Layer 8 of a small transformer language model trained on English Wikipedia (13 layers, counted from 0, width 64).
Take only the direct path to the model's output, skipping the later layers: a vector added to the residual stream pushes a token's score in proportion to its dot product with that token's output vector.

Output vectors of the tokens that the questions are about. A number n stands for (n - 500) times 0.005.
",": 493 449 668 427 406 407 511 276 692 539 600 509 685 488 514 626 591 547 500 453 327 661 618 273 526 382 619 536 420 377 534 437 582 438 322 699 400 371 546 693 397 606 480 607 494 403 424 453 672 554 565 538 610 407 333 376 392 403 517 611 467 534 454 562
"\"": 279 240 507 562 480 504 547 344 569 562 260 505 690 510 444 428 564 733 508 563 672 343 534 405 578 490 411 696 548 759 499 295 380 789 504 682 484 499 399 471 398 360 491 468 260 383 257 518 325 545 519 612 547 613 698 714 256 550 472 716 558 615 514 372
" |": 392 407 286 504 260 353 485 464 571 601 456 460 638 662 476 303 638 497 590 368 396 544 552 343 741 440 433 577 391 500 520 397 511 336 415 745 456 560 382 619 488 739 438 674 372 434 491 555 511 577 741 376 631 583 562 484 564 392 680 663 367 604 473 332
"sters": 496 579 273 714 242 610 485 571 379 470 570 610 555 468 521 365 465 327 523 640 510 515 722 511 492 667 425 711 674 623 474 455 514 482 581 297 327 428 360 536 544 409 652 613 485 453 422 614 459 452 578 507 369 344 612 465 293 615 205 121 713 559 691 658
"rett": 410 502 326 624 555 761 580 685 462 453 469 694 647 486 386 572 527 120 454 362 619 375 627 588 319 655 665 342 434 561 481 653 300 713 629 267 383 619 416 389 515 388 680 686 654 550 534 608 574 356 556 366 510 299 535 394 396 308 490 550 288 201 805 648
" Rangers": 486 464 314 659 532 622 565 577 585 477 431 473 576 622 374 452 580 318 452 572 429 620 571 701 394 595 367 382 696 664 474 530 433 441 628 277 403 527 433 523 670 461 631 531 690 600 506 453 387 392 461 555 369 462 434 563 321 502 471 274 537 449 520 541
" Succeeded": 503 599 331 372 646 590 359 823 480 66 698 396 446 535 254 708 189 303 305 490 613 509 282 802 557 504 431 481 630 336 439 774 285 554 672 419 556 634 648 519 588 169 805 628 400 785 634 657 273 325 232 404 607 685 495 521 465 443 395 401 574 323 645 805
"aries": 537 357 333 526 615 622 507 657 536 421 581 470 699 473 355 373 422 420 24 633 731 559 709 477 457 557 283 408 679 609 454 506 640 453 640 134 433 491 461 742 587 503 737 481 554 459 392 591 384 672 325 436 242 609 494 332 238 645 588 404 511 508 752 569
"aran": 633 465 409 639 565 579 418 620 426 422 545 415 485 484 356 596 305 592 337 466 549 374 418 465 608 608 487 397 699 479 481 543 365 708 407 443 446 451 469 568 577 416 717 386 743 708 490 567 370 388 377 176 665 497 473 654 501 493 555 275 487 440 788 534
"wards": 514 333 295 524 601 384 426 577 674 465 490 821 650 281 159 533 555 352 379 357 584 457 470 840 393 644 598 322 607 840 476 540 311 537 572 510 290 423 416 681 573 468 531 331 707 623 584 537 665 461 589 494 327 143 699 578 304 635 376 401 381 560 590 564
"over": 342 416 428 556 600 570 684 531 499 579 584 673 509 413 505 555 510 454 659 453 712 489 421 593 487 613 414 449 505 619 487 461 314 418 288 247 551 372 675 590 579 516 685 684 345 614 425 555 632 486 535 385 388 293 532 437 371 589 525 363 553 335 596 350

Each question shows what one neuron of this layer's MLP adds at an activation of 1. A number n stands for (n - 500) times 0.0024.

n160: 432 483 678 492 510 437 429 731 548 502 505 375 534 321 530 616 333 489 472 552 560 557 584 361 545 675 426 321 379 580 432 457 398 491 428 319 524 502 440 572 568 459 572 372 528 440 574 726 595 629 416 582 454 538 464 601 449 415 378 373 516 534 637 543
Pushed up most: "aries"

n220: 620 525 558 599 414 413 325 559 553 686 437 455 459 537 459 441 515 641 418 453 499 458 571 461 544 494 552 458 628 481 473 512 548 518 526 488 571 461 616 530 568 518 450 472 532 510 432 421 503 476 430 420 608 468 441 492 437 495 523 590 298 458 439 517
Which of these tokens does it push down most? "sters"

n57: 597 413 425 609 526 516 371 552 422 447 614 484 559 415 425 536 342 417 503 617 337 526 418 613 340 423 610 713 642 593 603 548 508 468 364 560 397 451 413 506 534 587 472 494 493 442 565 349 451 445 600 542 611 504 529 597 451 588 357 582 416 543 565 392
Pushed up most: "wards"

n4: 538 480 471 509 472 320 435 496 476 628 464 449 536 367 470 463 392 590 409 537 558 423 589 474 605 524 463 499 500 404 462 341 436 435 518 491 535 468 482 456 557 603 436 575 446 609 450 485 484 544 504 487 586 493 547 580 548 560 532 663 462 628 383 606
Which three tokens does it push up most, strongest first? " |", "\"", ","

n33: 472 352 464 455 642 644 436 546 466 640 485 594 446 345 395 489 341 413 547 598 622 436 548 465 593 595 632 388 625 637 656 559 451 410 626 450 401 458 507 559 347 555 559 432 433 545 593 387 439 478 612 562 479 340 507 569 509 405 282 648 440 497 508 497
Pushed up most: "wards"

n181: 473 470 400 458 594 513 504 401 401 399 513 440 391 333 506 454 614 487 435 630 482 405 490 567 536 618 592 659 582 619 517 482 602 590 414 621 371 523 467 632 603 488 532 464 565 502 564 497 581 449 437 411 439 432 329 549 426 443 408 533 620 561 569 423
Which of these tokens does it push down most? " |"

n80: 532 347 524 556 516 566 546 463 649 501 489 262 526 438 501 523 265 535 543 540 533 470 497 674 407 534 523 539 519 562 452 295 550 372 679 421 435 486 545 366 579 545 334 456 584 413 571 500 515 652 464 577 447 426 641 442 434 609 594 531 489 532 459 554
Pushed up most: "aries"

n251: 592 555 597 642 500 375 646 659 468 477 401 496 489 468 532 508 513 652 515 610 442 448 574 524 407 613 467 524 464 384 481 367 492 358 365 450 557 529 583 515 487 659 368 485 396 578 379 497 427 416 548 411 539 445 470 464 720 533 496 472 396 387 478 536
Pushed up most: "over"

n253: 385 465 495 306 611 612 448 570 376 535 650 448 572 612 610 323 377 687 529 558 633 591 498 506 576 381 519 444 546 546 415 498 594 567 722 411 497 445 428 515 386 410 456 536 372 461 665 511 444 591 416 468 391 541 604 506 394 437 507 536 459 406 519 504
Which two tokens does it push up most, strongest first? "aries", " Succeeded"

n213: 306 406 546 601 490 640 446 610 421 421 634 447 186 800 607 439 348 452 489 623 642 464 421 422 301 414 564 395 591 463 541 490 535 639 593 599 546 508 518 637 523 544 198 466 559 486 581 637 660 590 357 592 492 308 448 515 471 419 401 568 453 520 540 413
Pushed up most: "rett"

n223: 536 272 406 415 567 316 349 746 642 398 613 564 348 591 739 370 550 463 417 626 586 531 599 461 643 420 497 557 343 609 453 656 565 466 235 525 560 610 298 442 652 508 540 507 537 529 560 542 297 580 483 635 303 413 429 364 667 441 355 617 476 437 584 489
Which three tokens does it push up most, strongest first? "aries", " |", " Succeeded"

n1: 550 588 598 369 585 563 433 435 574 393 608 463 642 519 569 462 601 620 543 363 630 515 313 362 509 319 590 450 595 685 455 512 543 562 409 567 454 415 380 527 623 555 407 515 475 488 509 489 501 586 493 395 431 713 402 404 385 385 419 495 472 573 518 450
Pushed up most: ","

n87: 382 415 434 415 634 648 532 628 537 519 636 362 587 270 470 367 429 539 515 549 481 543 528 451 392 621 645 499 507 406 546 422 612 491 538 501 537 529 496 492 531 570 375 525 491 378 489 695 495 594 475 577 423 491 497 504 507 503 505 486 408 435 511 477
Pushed up most: "aries"

n26: 307 517 495 414 612 435 529 458 553 708 551 734 480 573 579 709 583 580 649 579 364 499 450 554 556 312 713 473 401 447 553 429 478 230 721 393 707 257 509 270 525 408 381 654 295 376 234 420 557 396 546 653 539 304 437 472 402 670 708 395 638 543 542 466
Which three tokens does it push up most, strongest first? "over", ",", "\""

n120: 672 454 412 533 421 547 356 423 229 480 457 466 679 497 563 538 341 424 545 580 475 396 551 662 507 692 637 510 678 527 532 843 617 366 414 491 553 627 546 510 130 700 339 495 403 246 613 771 633 592 580 572 390 433 451 469 601 356 210 510 289 366 709 367
Pushed up most: "rett"

n190: 611 462 422 329 512 619 484 459 449 567 501 568 361 371 601 446 552 455 509 448 448 613 525 609 395 558 505 591 487 435 569 565 422 600 390 548 450 491 543 527 614 488 413 439 433 402 538 569 474 544 331 382 480 527 566 447 493 607 573 576 624 469 440 480
Pushed up most: "over"

n131: 483 635 595 488 532 533 443 370 401 489 509 564 304 487 493 371 489 477 414 614 474 543 441 508 565 694 453 491 527 549 452 457 578 488 500 508 539 421 602 597 399 568 433 410 525 414 501 584 570 562 332 542 475 680 407 380 462 511 499 450 554 552 618 506
Which two tokens does it push up most, strongest first? "aries", "sters"

n63: 462 508 496 469 497 431 395 404 506 583 459 637 463 363 466 471 400 513 450 328 473 566 485 573 496 406 460 538 583 451 515 335 460 639 556 518 572 426 474 630 414 520 522 541 402 586 395 619 594 521 567 559 458 594 535 564 379 552 545 616 450 623 629 396
Which of these tokens does it push down most? " Rangers"

n204: 451 508 361 416 605 579 497 631 413 562 405 682 509 567 484 508 499 506 544 501 500 621 501 464 303 629 497 439 567 392 319 355 411 590 419 620 435 303 485 648 618 449 475 394 529 480 471 677 502 515 403 457 603 538 415 542 539 557 446 579 532 651 476 460
Which three tokens does it push up most, strongest first? "wards", "aran", "\""

n30: 491 438 479 559 522 686 469 507 339 450 499 443 353 379 431 409 584 541 550 489 443 518 581 693 398 562 546 569 548 388 555 490 508 551 383 508 618 324 592 590 572 485 439 489 503 430 436 682 563 502 472 484 469 412 554 470 453 522 458 459 731 400 518 553
Pushed up most: "sters"

n210: 655 607 679 564 332 471 422 525 562 334 556 503 688 475 495 498 577 338 552 643 574 600 504 737 407 513 511 543 550 491 309 464 601 494 320 436 361 555 425 499 482 670 467 265 407 454 450 393 442 406 451 519 503 494 585 585 479 556 395 649 563 385 586 460
Which of these tokens does it push down most? " |"

n227: 455 538 550 413 554 415 549 473 381 530 538 557 565 496 404 409 521 643 483 662 753 545 410 606 470 630 509 424 390 496 489 421 672 629 550 548 571 463 653 629 540 406 516 549 355 395 576 370 488 555 392 495 630 408 440 355 525 359 554 405 466 351 409 648
Pushed up most: " Succeeded"